Layer 3 of a small transformer language model trained on English Wikipedia (16 layers, counted from 0, width 96).
Take only the direct path to the model's output, skipping the later layers: a vector added to the residual stream pushes a token's score in proportion to its dot product with that token's output vector.

Output vectors of the tokens that the questions are about. A number n stands for n times 0.014.
"n ": -44 -33 11 15 41 -21 33 -36 -12 -54 -18 -9 50 -8 -19 -10 -10 -16 24 -12 -14 -28 7 9 -28 13 14 -17 37 21 -28 -20 -15 17 54 18 -7 33 -4 3 -16 -13 35 -14 26 -17 38 -30 34 -18 14 29 10 18 -8 -1 -37 -3 -43 17 -24 -1 -42 28 -9 15 8 -28 -30 -16 23 -5 -7 23 -2 -5 -4 -46 24 27 2 -18 5 29 40 31 41 16 29 -37 4 2 3 -25 2 -12
"%": -3 -29 -19 4 -8 -26 -6 -10 -9 28 -32 17 7 -43 17 1 24 20 27 14 -22 -24 20 0 -2 -16 39 4 30 30 2 47 -25 2 19 18 64 -17 -43 -2 -17 -48 19 11 19 6 6 -49 -4 19 32 2 -29 4 38 21 15 -31 15 53 -14 0 43 11 15 -32 -43 -13 -24 -6 4 0 44 -14 -33 35 14 -23 7 54 -11 -39 -14 6 -11 -32 -21 -20 37 -43 -16 -11 10 17 -23 -34
"ures ": 20 12 -10 -30 21 14 36 -75 -24 18 -15 -9 16 -19 -16 19 20 8 16 -25 -3 13 -49 10 -5 -60 -13 -31 6 25 3 17 43 14 -5 -6 -28 -22 13 5 2 -12 18 -1 42 45 9 -26 3 13 55 -16 -1 39 -24 -8 -5 -4 21 69 -31 17 27 -32 18 -11 -48 -11 -22 -13 74 30 0 39 -26 12 47 -9 10 31 5 -26 -21 22 -9 -2 -57 12 36 -11 -41 -25 -35 -19 -24 -32
"who ": 5 -20 29 -19 23 28 -2 12 -21 -59 7 23 47 2 -72 45 29 -39 60 -2 -1 -40 -6 4 -8 -7 28 -62 -48 -21 27 47 4 26 43 58 -5 -16 -59 -13 -34 -53 6 37 -6 14 -1 -26 0 -24 -9 22 -14 10 -55 50 -36 -35 52 45 -15 -2 64 -62 46 -15 20 37 -3 -32 27 1 5 -54 -46 65 10 9 -7 56 -13 -56 -27 54 -5 3 0 -5 2 8 26 38 -56 4 -37 -10
"lev": -6 -33 -7 -23 24 -13 -8 -23 -4 -24 2 -11 35 -28 20 16 35 -8 -12 22 26 18 48 18 20 -22 4 -31 24 9 6 30 -4 14 11 32 13 2 -9 28 -11 -31 49 -15 19 32 26 3 -17 -39 64 7 15 -30 46 53 13 -30 -26 37 17 10 -16 -46 17 13 28 -23 -20 17 -32 22 -1 19 -40 -9 -22 -26 -26 2 -40 12 -29 32 -1 -48 -66 28 13 -71 -6 11 -33 -9 -28 -4
"g": -2 -9 18 -3 -25 -37 22 -10 -42 1 26 2 20 16 20 2 -13 35 2 -12 -14 36 23 22 12 -10 11 7 -20 14 -15 -5 -19 -3 10 -48 -12 18 -15 11 26 12 32 -11 20 11 -10 -15 27 -9 2 9 -1 -18 0 5 -8 -3 1 -7 13 3 -6 -50 -12 -6 -33 6 14 1 -32 30 -3 -14 18 -29 -20 18 35 1 -14 8 -21 6 20 9 -10 -2 -9 7 3 -20 23 -11 4 1
"ood ": -18 -10 -17 -16 22 -36 22 -40 -11 -2 -8 5 36 -9 -62 -7 16 -20 40 3 15 -48 31 2 45 -3 -8 15 -10 22 46 9 13 30 11 6 54 -26 -43 15 -56 5 23 23 -34 -3 -26 -7 28 -11 14 8 -28 28 15 26 3 32 43 10 -33 29 18 -40 23 5 -35 7 -45 -30 -1 3 39 -13 -22 19 9 -31 -27 -4 0 -12 25 21 -11 -3 -31 2 34 -22 -44 27 6 12 -16 -12
"List ": -51 -15 -22 -11 28 6 4 0 18 7 -44 8 -21 -62 18 23 66 -44 49 57 8 -59 -32 51 14 -29 40 -40 3 29 -25 43 -32 14 25 -13 36 35 -17 19 11 13 26 -28 -32 0 13 -12 -41 -32 36 7 -33 4 47 4 33 -86 -9 42 -43 18 72 -34 18 -17 2 35 -44 -1 68 15 -26 5 -71 7 18 -33 -19 37 -38 -18 6 52 -41 -34 26 -28 8 -10 17 19 6 -4 -1 -17
"ese ": -36 -26 2 4 51 26 11 -16 9 8 31 -11 -8 -29 -72 27 -7 13 43 -21 16 0 3 8 -6 14 -29 -53 -4 40 -12 21 -3 15 7 13 18 33 -7 -9 -28 25 -7 -56 -37 50 13 -20 13 -58 -5 5 -31 -39 31 3 -9 -47 23 21 -29 -28 16 -13 14 11 -8 2 -32 -4 38 6 41 -16 1 62 -1 1 -29 55 -1 -13 9 21 35 0 -3 25 43 -18 -41 14 -26 -23 -17 -4
"and ": 20 -26 -6 13 45 33 -16 -5 -34 -31 -10 -38 -6 30 19 -1 0 -3 13 18 -16 -5 16 -13 -21 25 8 -2 -26 -17 25 37 8 -30 18 36 -56 -27 -15 11 12 19 -22 5 -35 15 19 5 2 -3 -7 32 -38 34 14 7 -12 -24 -14 15 16 15 11 -7 17 25 0 37 7 -22 -1 41 32 -13 -4 4 -12 -16 17 -10 -9 19 -26 -29 -41 -39 -27 -11 -15 16 15 56 -11 -29 -11 6
"side ": -16 -20 -34 -47 -17 4 7 4 10 -25 18 4 40 16 -19 22 21 -2 58 25 4 -11 32 18 33 8 19 -55 -4 49 0 39 -7 12 -14 -2 18 18 -14 4 -13 32 21 -45 29 10 15 10 -10 -39 29 29 -6 -8 -21 33 16 -7 -7 38 -22 15 -1 -32 10 -14 21 -10 18 -22 17 -32 -13 14 -39 -10 21 -29 -10 23 -34 -35 -7 19 3 -50 -17 -7 15 -24 6 18 -40 -15 -24 -17
"University ": -39 4 -45 -3 8 -21 32 -11 57 -24 -29 26 -22 -8 -31 37 7 -21 -11 12 -11 -13 27 31 2 -49 49 -22 -2 22 8 19 48 51 30 7 -1 33 -37 -32 -41 -11 24 28 12 16 15 -8 -9 -46 28 -15 -33 -5 29 15 9 -11 87 26 0 25 34 -44 20 -35 -25 38 -17 -11 62 14 37 -4 -20 25 -17 -41 -22 10 -17 -23 15 -4 -28 -30 -42 0 13 -73 -28 -4 -6 14 12 -15
"so": 27 -20 -25 5 27 -14 -11 -55 10 -27 -5 4 48 -31 -17 30 41 -32 14 11 4 -6 37 39 -1 -15 8 -18 22 9 -11 6 33 30 -8 -2 43 4 -31 14 -34 3 38 -40 3 26 23 -11 15 -29 29 -20 -14 13 -43 19 -16 -5 16 11 3 -49 20 -21 -4 -35 -31 37 -13 17 0 -15 23 2 -5 -2 18 -12 17 43 -19 10 -29 22 26 -32 -14 -29 7 25 -24 10 -8 -37 -12 -13
"tic ": 7 17 8 -27 55 6 -1 -38 -24 -3 1 -2 13 -50 -26 9 58 -6 9 -5 8 -20 11 29 -34 -23 17 -10 58 -48 3 17 -6 29 24 24 79 20 -8 14 -17 4 -24 -31 11 -18 29 -4 13 2 35 -37 22 49 -9 18 33 -19 9 35 -19 21 6 -7 -4 -57 18 15 -53 -23 -4 21 19 -19 -37 2 -18 -20 -23 29 -7 -35 -34 -27 -23 -10 -23 -1 34 21 24 -3 13 -19 8 -49
"following ": 4 2 -34 -13 32 -19 2 -33 -2 -23 -22 39 30 -4 -21 79 59 -23 37 28 16 -21 7 10 -47 1 12 -60 -37 11 -22 -15 6 -9 -9 -28 15 18 -33 32 -30 -5 34 -19 -1 4 16 -30 -3 -74 19 -26 0 14 26 2 -1 -58 -14 -25 -17 11 68 -46 43 -13 -15 48 -19 -19 85 19 62 -13 -12 25 -9 -5 8 28 20 -14 -34 45 -2 -20 36 3 4 -30 -31 0 16 9 -24 -6
"plac": -16 -26 -38 -8 1 16 43 -19 -5 -18 -38 19 29 -15 -20 -2 6 -24 30 68 2 -37 1 26 -49 -4 -4 -41 23 -5 -10 -21 13 2 -5 64 24 1 -4 12 13 16 31 -52 37 56 20 -40 29 -9 30 -6 8 -14 14 -17 35 12 -58 1 -1 29 49 -29 19 7 22 -16 -6 -4 -14 -13 -1 38 -6 4 -23 21 -3 29 -31 -7 -29 19 10 -38 -31 -27 8 -3 -7 52 -20 -16 -38 -24
"signed ": -8 26 -24 -32 48 -4 21 -35 15 -53 -7 13 14 -1 -47 14 -27 -19 61 37 4 -33 -28 13 -3 -41 -8 -47 -3 47 -31 61 22 -1 13 -8 -20 -15 -3 -26 -13 -38 -9 -3 39 11 21 -2 19 -29 36 -10 11 -9 26 -10 -2 -16 -6 34 -13 19 13 -67 14 -16 -8 39 21 17 18 7 -6 19 4 44 17 26 -5 68 -13 -2 -22 20 1 8 -38 -21 15 9 -30 -7 -21 20 -40 -30
"t ": 31 -9 21 -21 30 0 -2 -28 41 -16 28 -32 40 -10 7 12 -24 -38 -28 -1 9 18 20 23 -11 11 23 -22 0 -13 -7 -4 -20 46 -3 14 2 5 -3 32 15 33 -5 35 42 -3 -1 -38 -29 -29 -46 12 4 13 -27 -38 -22 6 4 -9 -28 2 -34 -27 2 -21 -7 -27 -4 11 14 9 6 5 -21 5 -43 30 6 31 4 17 -11 17 -35 -11 -35 14 30 -18 20 4 27 12 18 0
" ": -8 18 23 11 14 0 18 20 1 -8 -14 2 -26 -18 19 16 -4 -7 -17 -9 2 15 -8 -6 -34 21 -14 26 -29 -27 27 -23 -15 -15 53 34 3 -16 3 21 3 -7 -12 -19 6 -28 6 -18 -23 4 -16 -7 19 -19 11 -14 -26 15 -6 -3 5 51 1 26 -18 -10 -7 5 -50 32 13 31 -9 15 -9 -26 -8 -3 -7 -25 11 -3 30 59 -18 29 -10 10 4 -23 -15 -23 32 18 9 -35
"-": 9 19 1 8 -30 8 1 -1 3 7 18 -12 -28 9 -16 -3 -28 16 33 -30 5 -9 2 -14 3 14 19 18 -18 -14 -3 -1 -28 -1 15 -6 16 -1 20 -4 33 0 -8 -19 22 -14 0 30 21 20 -3 15 16 26 -9 -1 -11 -1 20 -6 4 -21 -41 16 -3 -18 19 -12 18 -5 -42 16 -21 16 1 -31 -8 29 -9 -20 0 -6 7 -24 5 -17 6 -15 19 28 -6 -6 -2 -2 4 -11
"that ": -4 -7 -11 43 -4 1 -1 -6 -7 -60 -5 27 33 -4 -8 -2 49 -53 93 -27 24 -40 4 41 16 -56 -5 -47 3 -15 -14 16 -20 -25 -6 28 -11 8 -22 27 6 -9 25 -19 -31 22 12 17 -17 -25 26 -9 5 3 -13 85 -58 18 14 55 5 3 26 -47 45 0 0 50 13 -44 21 40 41 17 -12 28 15 -26 8 -27 3 -34 -38 21 -10 13 -11 -47 -7 -24 4 -23 0 -18 -38 -6
"includ": -8 -10 -6 -13 60 -19 52 -66 -32 -41 -38 10 -30 -11 -40 49 28 9 42 -3 24 -76 27 39 37 -31 19 -35 -1 -28 21 23 -25 5 -2 -7 1 -10 6 -2 -15 -1 10 -27 -2 44 29 -13 18 -44 55 -2 -19 -44 0 27 31 2 11 37 -21 16 33 -41 28 11 -47 54 -28 10 39 -4 43 10 12 19 22 18 7 39 -57 -38 -26 -22 -30 -12 -16 -1 7 -9 2 -14 8 -2 -30 -2
"ire ": -35 7 25 -23 5 15 -1 -50 -5 -54 -32 -17 51 -21 -21 3 20 1 -3 -3 20 13 15 8 10 11 -6 -50 -1 31 11 15 17 43 56 43 -34 18 12 0 15 -3 6 5 -28 -6 -3 12 36 -46 -13 -12 4 -17 17 -14 17 18 20 28 -39 10 30 -21 20 2 -29 -11 -1 4 -25 -7 -7 -18 -1 53 18 7 -38 41 -29 -70 12 17 -3 -46 -26 -31 43 -11 11 -13 3 47 -13 -10
"== ": -5 -4 -11 -4 5 38 16 -70 -21 11 -38 15 -16 -84 -8 52 26 1 -10 10 64 -43 -6 7 -2 -7 -18 -18 15 43 -8 30 -18 -9 14 29 -18 35 -12 30 -52 22 -3 -4 11 34 29 5 7 10 -14 -23 -36 -22 -5 19 16 -3 2 13 -65 43 17 -26 23 3 -2 47 0 -36 41 26 39 -19 -35 17 6 -18 -26 29 -9 -36 3 36 -12 -21 4 -27 8 -11 8 37 5 -9 -3 -51
"ement ": -14 2 -21 -63 11 35 -12 -24 -48 2 5 -18 -18 -54 -2 48 -5 6 -33 10 12 -25 -35 36 -3 -18 13 -20 5 -9 39 29 -9 45 37 38 33 10 -17 2 15 9 22 -28 2 38 4 -3 17 3 15 2 39 -19 27 16 26 -2 2 29 -1 -4 20 -39 -1 -17 -36 -24 -30 4 39 27 26 16 -15 1 31 -30 -1 3 3 35 -15 16 -15 -13 -12 -37 34 -39 -35 5 -47 16 -6 -43
"end ": -29 19 -66 -43 25 -61 13 6 -4 -31 53 3 53 -11 17 18 46 -27 -20 23 -22 -38 8 36 8 29 16 -17 16 37 3 -7 34 15 -4 -13 1 -36 -23 15 30 6 39 -19 -23 -22 39 -19 6 -44 39 -24 -20 7 14 7 -5 -31 46 -16 -10 35 16 -17 6 -4 1 -51 -41 17 49 51 -6 18 0 31 16 -14 -7 -7 -11 -9 -27 47 -39 -22 -21 2 11 -45 -4 33 -8 -21 -26 5
"its ": 15 -14 1 20 1 27 24 -44 24 -20 -71 30 32 -7 -9 11 -1 -19 30 -8 23 -29 -7 21 35 -11 -23 -28 -1 -20 -36 -11 44 27 48 39 -32 11 17 16 27 -24 -12 -11 7 25 1 26 -2 -34 -35 -20 11 2 11 -12 -21 -3 24 -5 -7 24 -1 -11 19 24 -28 -6 -44 -18 48 38 23 -2 22 -7 35 33 44 -22 1 -39 -29 -27 17 -1 -21 -26 6 -53 24 -15 -43 12 -29 -4
"==": 45 3 12 -10 -6 39 -14 -78 -44 9 -33 22 -26 -74 7 40 25 -6 -26 -4 -22 -33 0 0 -4 3 -22 -33 -6 14 0 11 -23 -47 -9 14 -26 13 -9 30 -46 32 2 -4 1 35 -2 22 40 -16 -5 -16 -51 8 -1 45 46 -28 -41 15 -65 57 17 21 16 6 12 43 18 -32 38 16 51 -19 -6 24 -2 44 -18 50 -30 -26 -2 5 2 0 7 -7 4 19 21 37 8 -45 8 -40
"list": 0 10 -5 -23 13 16 -7 -11 -22 -59 -41 17 6 -11 -16 -10 3 -17 -4 -8 19 -35 12 26 24 -15 -2 21 34 -2 -16 4 -16 -3 -23 1 7 -44 -14 44 -9 -35 7 -20 37 12 34 -7 47 -57 49 32 1 55 27 27 6 -34 -24 -8 -30 15 17 -16 2 -25 -15 34 33 9 49 -3 7 16 -25 53 26 1 23 28 -70 3 -30 -11 -7 -17 -18 -18 5 25 12 -5 -10 -13 -16 -26
"it": 6 0 -29 8 2 16 -4 -15 19 -2 -32 7 19 -9 31 6 7 -27 -9 -9 -19 0 10 1 6 -4 -21 6 6 -35 -50 8 19 27 22 21 -9 34 2 29 40 -7 -5 3 -35 -3 1 19 13 -19 -5 14 5 21 24 -22 -2 4 4 -42 -1 -11 17 -7 -6 7 11 4 -12 -35 -14 -5 8 12 41 14 17 15 48 -35 8 -21 -18 -13 5 -7 -5 -22 11 -26 20 -23 -24 9 -11 4

Each question shows what one neuron of this layer's MLP adds at an activation of 1. A number n stands for n times 0.0029.

n36: 4 23 19 7 -11 -12 12 8 -17 -6 -2 -8 0 1 7 -21 7 6 -41 -16 -27 -5 -3 -8 -4 15 12 -8 -10 0 14 7 -8 46 15 -5 -14 -25 -22 -10 -21 -32 0 -6 2 17 -2 10 37 -2 -7 -17 24 -2 18 5 -6 15 11 11 -19 0 7 -10 -22 0 33 -2 2 -10 -25 0 11 5 8 22 -11 -2 -8 -4 9 -16 10 -14 -20 -12 25 5 4 10 38 -18 -3 -6 -22 -3
Which three tokens does it push up most, strongest first? "ire ", "who ", "tic "

n92: 1 12 29 17 -12 6 -17 -8 -3 -15 -19 -27 27 -19 -6 35 28 20 23 -8 15 -19 12 -1 -34 25 9 34 -13 -2 -17 33 4 17 -13 -2 -23 -5 10 -28 36 0 -3 8 11 25 8 3 -19 -11 -27 -9 5 7 20 21 7 7 -17 -4 2 1 10 -20 -37 -17 -15 3 -9 16 -9 -4 -19 6 38 -24 -29 6 -26 -3 12 19 -10 8 -34 -14 21 18 9 17 5 4 -5 -15 -37 -10
Which of these tokens does it push up most? "and "

n34: 1 16 44 -16 -36 -1 -17 26 -25 15 -12 -15 -22 -29 12 10 -1 15 -5 -4 23 -24 2 38 -16 28 -18 -6 -31 49 -5 27 21 19 -6 -21 21 -18 -8 -35 31 8 -5 16 -19 33 12 -6 20 -5 -9 13 16 -15 24 -23 9 0 -3 -10 -32 -18 -20 -1 -12 21 4 -22 10 -14 33 -39 10 6 6 0 -14 -6 -7 20 22 -4 35 -6 16 -28 6 16 -4 -31 -16 -9 -14 5 -17 1
Which of these tokens does it push down most? "that "

n355: -12 1 15 2 7 -20 18 4 3 -7 -7 8 -13 6 40 -1 -31 -12 21 -13 -28 13 11 -5 11 16 13 -2 2 3 -24 35 28 -3 -23 14 -15 -10 10 10 15 54 -26 -8 8 -27 -5 25 -8 -27 26 -24 30 -42 -12 12 3 -23 -6 -3 34 11 6 1 -24 -1 -21 -14 14 -15 -9 17 -12 -18 -3 16 24 11 -8 -8 23 -23 6 11 -9 -16 12 37 -21 14 11 -5 -8 -19 13 -12
Which of these tokens does it push down most? "ood "

n200: 19 10 -24 22 -22 28 -70 -6 -15 6 -24 -15 -7 -17 7 -11 7 -5 14 25 -18 45 -16 -10 -8 5 6 -12 -19 -20 -41 -43 -2 11 -45 3 36 -6 -23 -8 38 -10 -31 -39 12 6 -31 2 21 -29 -45 33 46 56 26 35 -30 8 -8 -57 3 36 50 10 52 21 -11 16 -10 21 -7 -42 -50 15 33 -18 14 25 -43 24 44 32 -16 2 63 68 -27 13 1 -16 -10 -45 -46 3 -4 -11
Which two tokens does it push up most, strongest first? "it", "its "

n270: 19 5 -3 4 -6 14 16 0 -9 -7 -19 -8 18 -16 12 11 -17 -4 -10 4 14 -3 -16 -7 -21 -33 4 5 14 -4 -9 6 -3 8 8 -16 10 1 15 -3 18 -7 -4 14 9 -16 -15 10 -2 -12 11 13 18 17 -10 -5 23 -25 14 -6 -24 -13 -8 -7 7 25 13 22 -23 -1 -8 -10 7 9 7 -13 -30 3 8 1 12 -11 11 -14 8 4 2 -17 16 18 18 1 -3 -12 -3 -8
Which two tokens does it push up most, strongest first? "tic ", "it"

n130: -42 29 -14 -18 -3 80 -1 -6 2 2 -4 11 35 -14 -6 6 9 -20 7 -27 6 42 -5 -25 11 18 -18 11 14 6 -12 -1 -36 -34 -4 18 -25 -22 14 -32 0 -6 3 4 36 -9 14 -35 5 7 18 7 -13 30 1 10 1 19 11 -2 33 31 39 -25 -6 16 -41 -33 16 -28 -33 -31 -24 -14 -32 20 -36 -17 27 -23 14 15 1 26 0 15 26 12 -14 -15 24 11 -6 1 -49 15
Which of these tokens does it push up most? "who "

n115: -13 -1 -10 16 15 2 32 -25 25 6 25 -10 -15 -25 4 22 -35 -14 -20 -26 21 -16 2 -29 -4 -13 4 -22 38 -16 29 18 12 -1 5 -12 15 -17 -3 -24 12 -9 -2 17 7 27 43 23 22 -5 -36 -6 -3 -19 1 13 20 -11 -5 -30 19 2 24 -12 -11 29 9 -18 3 -7 -4 -4 24 -54 25 0 30 -13 -33 24 12 11 19 -1 -32 -26 -44 14 -13 12 19 -23 -2 21 -20 -19
Which of these tokens does it push down most? "n "

n88: -24 5 -3 -4 -15 19 16 5 -3 -6 4 50 5 10 14 8 -12 16 21 -14 -24 -30 33 5 -8 -3 11 -21 -17 11 -4 -24 4 11 11 2 0 -4 0 -8 -11 -2 -10 -7 13 -19 11 19 -11 29 -10 12 -15 1 -21 3 -1 -12 -15 1 -28 13 2 -2 38 -4 -25 -11 3 9 7 -8 16 18 -23 4 10 -1 18 -9 -26 12 6 1 -5 -2 -10 -27 3 -12 5 5 3 2 14 -2
Which of these tokens does it push up most? "side "

n137: -8 -4 16 -23 11 7 -11 -12 20 3 0 6 -9 13 4 -34 4 20 6 1 -17 11 -16 0 -9 -23 5 -20 7 10 12 -11 7 -5 -33 13 4 23 0 -11 20 -31 3 -18 5 21 -5 36 -6 -12 3 -14 -6 9 16 16 -37 15 -46 -17 -35 9 -5 3 3 4 9 9 16 -14 -19 30 1 -11 -36 -8 -6 34 16 13 -37 11 38 5 -1 29 9 0 0 16 29 2 7 -22 3 26
Which two tokens does it push up most, strongest first? "==", "list"

n197: -14 -5 -46 -22 -1 0 31 -22 33 -11 -30 8 33 -14 5 46 11 21 12 73 74 -30 2 -3 -1 10 -8 -4 10 -10 -16 7 21 -18 40 34 13 -24 12 7 -8 10 30 9 15 -20 -22 -7 -20 -8 -2 34 -1 -64 -30 11 36 4 -3 -32 -11 20 -2 -37 -37 44 -3 9 17 -18 42 -4 2 -18 -50 -6 -14 10 19 22 8 6 12 29 6 -30 -2 -26 -62 -34 -17 30 -31 -42 21 -20
Which of these tokens does it push down most? "-"

n43: -18 35 26 -6 -8 -2 25 9 -19 24 18 -22 10 3 -8 15 57 22 51 -29 21 12 -34 3 0 -1 -17 3 -6 -19 25 -37 -14 -6 9 5 -14 -26 5 17 10 -13 -23 14 13 -32 -32 -13 13 -24 10 -13 -14 6 7 10 18 -38 -24 -12 -1 2 -21 4 11 -8 -23 20 -8 11 -10 -31 26 6 10 19 -32 -2 -4 -21 15 1 18 21 9 -18 -7 -5 19 3 -5 -7 17 -3 -22 2
Which of these tokens does it push up most? "following "

n106: 8 -25 7 12 -3 4 -7 -19 11 6 20 -2 -22 -15 29 -6 10 7 -10 -23 5 -41 -9 -14 0 40 -26 5 6 -4 15 -2 2 7 -7 11 -14 10 2 -21 0 26 -3 -4 21 8 31 14 -11 -11 -2 11 -2 14 14 12 -18 -9 -5 -4 7 -14 -2 1 -20 8 5 12 20 51 0 -1 -17 -8 7 -12 -21 8 2 -20 4 -20 -1 1 8 15 -29 -4 -5 -23 12 -10 6 3 12 -24
Which of these tokens does it push up most? " "

n220: 8 -1 7 -16 1 8 19 -1 -2 -5 17 0 11 9 0 -17 -12 -2 13 7 -17 -7 -8 -2 7 -17 0 1 1 19 2 6 -19 -3 -3 -7 5 -18 2 2 29 -1 -7 1 -4 -3 13 11 15 0 4 4 11 4 -22 2 4 -11 -3 -6 -1 -4 -3 -7 -3 -9 16 20 -3 -3 -6 -4 -2 -12 -1 -6 3 9 -9 0 -9 26 -2 -12 10 -11 7 -4 0 -2 -15 -2 3 28 5 -10
Which two tokens does it push up most, strongest first? "signed ", "-"

n247: 2 -13 13 -5 -3 6 3 -2 24 -4 5 8 1 21 7 -30 -15 -14 6 2 10 0 -4 -21 1 -19 10 4 8 -26 3 10 1 6 4 -20 2 -2 -8 -16 -8 -20 11 20 6 -5 0 8 12 -4 5 7 0 -2 -6 -5 -18 8 18 -2 12 -20 2 -6 12 1 1 -13 -14 16 7 9 7 1 5 -7 -5 -3 -5 -5 10 4 13 -1 -31 13 2 12 -39 -4 -14 3 16 -1 23 32
Which two tokens does it push up most, strongest first? "University ", "t "

n192: 22 7 13 -8 24 11 -10 -16 40 15 19 -22 -9 -55 -8 18 36 -2 9 18 -18 -1 -10 43 -11 22 -24 7 7 40 -5 -10 -14 -4 -11 -3 28 -12 -8 6 -16 15 31 -5 16 -8 -8 -20 9 -3 -18 -2 9 19 -8 7 9 -15 -10 4 3 -14 13 -6 -32 -4 -32 23 -6 -36 -14 15 -3 -19 12 20 12 25 -4 -2 -7 26 0 -2 -5 -54 -27 -12 -32 15 11 11 3 -20 -7 -22
Which two tokens does it push up most, strongest first? "so", "=="

n330: -10 6 3 19 -9 -1 12 4 -8 -19 -11 -13 -23 -18 14 -9 -13 -3 -6 -10 -35 -22 0 7 -3 26 7 34 -4 11 23 -21 14 40 3 -1 33 2 -12 -12 0 5 7 -6 -17 -5 23 24 33 24 -32 -16 29 -2 14 -18 0 -2 -28 13 -3 -38 10 -7 -19 -11 -11 2 -17 15 29 4 -13 20 0 9 31 10 9 -4 22 23 -16 5 1 -5 -4 -14 0 -15 -24 -7 -4 18 -17 -10
Which two tokens does it push up most, strongest first? "ement ", " "

n8: 24 -37 -25 12 18 19 21 22 41 -8 21 -41 -15 -5 -32 16 -51 6 -27 13 32 -5 6 -1 -27 -20 -17 -30 9 -18 -21 8 -17 29 -22 4 -35 -35 11 1 29 6 -9 -20 23 -12 4 30 26 5 5 -5 28 -8 -21 0 13 -7 42 -2 -7 -26 -46 29 9 8 60 9 -14 9 27 16 -11 21 -12 -11 -16 -18 -13 -11 17 0 -2 7 17 -13 3 -28 -23 13 -14 5 8 46 17 -1
Which two tokens does it push up most, strongest first? "-", "t "

n2: 2 4 -8 -11 3 -9 0 28 7 -20 34 17 -18 4 32 -1 5 -4 43 -24 -27 -2 10 -3 17 7 33 7 -25 10 9 20 -46 10 -35 11 1 -1 -23 11 -13 14 16 -14 -3 -1 15 -9 5 1 25 -8 -15 19 12 20 30 -5 -32 6 -2 30 12 -32 1 -9 -37 6 24 15 -4 -7 -26 -23 4 -23 -5 3 19 -22 -20 -13 29 -6 32 -36 -26 -2 17 -4 -6 1 -7 -2 -11 -19
Which of these tokens does it push up most? "side "

n147: 29 0 9 3 1 -3 -3 -3 -3 20 6 -10 3 1 -2 -26 -1 -27 2 -17 21 18 -5 -21 21 4 16 -11 17 -2 26 3 -13 2 -23 -11 -13 -17 3 4 -2 2 3 -17 2 5 12 2 -16 3 22 7 -11 25 9 5 5 6 20 -4 23 7 -1 5 -25 -15 -3 -16 -9 -7 7 0 -11 11 21 20 4 -13 -21 22 9 8 -6 8 -17 -19 5 -5 -24 -12 0 6 8 7 2 11
Which two tokens does it push up most, strongest first? "end ", "ures "

n104: -4 15 6 24 -13 -9 4 11 2 2 10 -27 -18 -16 6 27 -54 5 24 25 -2 15 13 -41 6 2 -19 3 -17 31 -18 23 31 5 -5 -8 -12 3 -11 -1 -11 3 -7 2 0 21 25 -8 0 -13 -5 -34 -18 -29 18 5 -10 14 -43 9 -3 16 -2 -1 -29 -1 22 -14 21 -12 -28 12 -2 -5 3 12 18 27 -5 6 -17 11 21 -25 -2 6 -28 1 24 11 -17 4 -7 -4 11 13
Which two tokens does it push up most, strongest first? "signed ", "ese "

n259: 10 7 -14 -10 2 23 -15 8 2 18 -9 27 4 -9 7 -5 -13 -6 -11 -16 -53 20 -13 -22 9 3 -11 -9 13 -25 5 3 -13 -35 24 -14 -32 -8 23 -2 -17 -11 27 -30 4 -4 3 4 -11 -19 10 -2 8 14 -3 22 14 34 -8 -1 0 -16 20 -11 -18 -5 32 8 34 -1 -19 -28 -16 40 11 25 2 -12 -16 7 16 34 12 5 19 16 -17 -9 -28 3 13 -5 -2 15 -12 21
Which of these tokens does it push down most? "ood "

n0: 5 8 4 8 -11 -10 -3 4 2 -12 -15 -12 32 -10 -5 11 20 9 0 -7 16 18 -3 22 -17 -5 -8 10 2 0 -10 -14 -2 26 1 -8 -11 -23 17 -1 14 5 -6 5 0 -2 -19 -15 -15 -7 4 13 14 -6 -4 9 18 22 12 -24 10 -22 -23 10 44 -10 26 -5 10 -12 -10 -8 -3 -3 3 1 -7 -8 19 3 -2 -34 8 -7 38 -8 -20 17 -2 1 3 -5 0 19 -30 -15
Which of these tokens does it push up most? "ire "

n166: 25 -7 11 9 -5 -12 2 -13 28 3 -4 25 10 13 11 -39 4 -37 23 -2 -5 4 -16 37 -5 -6 -26 -12 -4 -14 -3 -14 -4 -25 -14 -7 5 -19 -10 -13 -7 11 -13 -46 -28 0 -4 19 30 7 32 29 -19 13 6 2 11 7 2 -12 1 -10 1 -21 26 0 28 44 -24 -12 -3 -12 28 0 18 -7 -16 27 1 12 -1 47 -1 -4 7 -9 -17 11 -25 11 -5 -12 -12 10 18 -19
Which of these tokens does it push up most? "that "

n49: 47 17 -16 36 -24 -10 -7 -7 -20 -14 25 -8 69 4 -32 7 15 -28 -51 0 60 14 -14 5 -47 18 15 -8 -6 -16 -32 1 15 16 32 45 -15 18 -5 48 8 21 -9 8 -17 -15 39 -42 58 1 -10 57 -24 -4 10 14 -11 -42 47 -22 -25 -13 -17 -47 -9 4 -18 -37 -29 23 24 -3 -14 10 -27 -33 8 -30 19 17 -5 -24 -36 -47 34 28 30 26 -7 -29 -25 25 8 -19 35 26
Which of these tokens does it push down most? "signed "

n164: 43 -1 19 -17 -1 9 -4 -11 1 32 -5 -20 -7 27 21 -14 -53 34 -31 -29 22 16 -11 16 -14 -35 -20 12 45 -5 -17 0 13 -16 -9 -51 -5 -12 29 29 -1 -34 39 44 -5 -8 18 -9 -13 1 -7 18 6 22 18 19 -9 19 7 -24 -15 24 22 -14 -53 23 -6 -41 8 -11 22 7 24 -28 -37 10 -43 -14 -36 -14 12 21 10 15 10 1 -3 10 27 -13 49 6 -14 -9 -4 -15
Which two tokens does it push up most, strongest first? "t ", "ures "

n30: -34 -9 -17 -3 4 -14 2 -11 5 19 34 7 20 22 4 -11 9 -21 28 10 31 -8 7 -12 21 -1 -23 -4 12 7 10 -25 -12 -2 -20 -14 -27 -18 0 31 37 -14 -6 5 11 -6 -6 -23 -12 -6 2 -5 8 13 3 -2 9 -12 -8 -31 -19 -27 21 37 -28 -2 -43 -17 26 26 0 -9 1 9 18 -7 -12 -16 11 -10 -1 31 -19 34 -17 9 -20 36 2 4 -7 33 -24 -20 3 -8
Which of these tokens does it push up most? "end "

n145: -3 5 24 -29 -7 19 -20 -5 -26 -15 1 -42 -8 -3 9 -8 11 -10 -32 41 3 1 26 -16 8 14 22 -18 5 -5 3 -14 -18 36 18 -18 -39 -33 -20 -28 1 2 -12 -4 17 2 8 13 21 -9 31 12 22 -17 -6 1 -22 11 38 3 16 -12 -16 -48 27 19 9 21 -5 3 14 7 8 -2 -10 34 -30 -22 1 -6 14 -17 21 16 19 -9 18 0 5 35 33 -11 9 2 -41 -1
Which two tokens does it push up most, strongest first? "who ", "ire "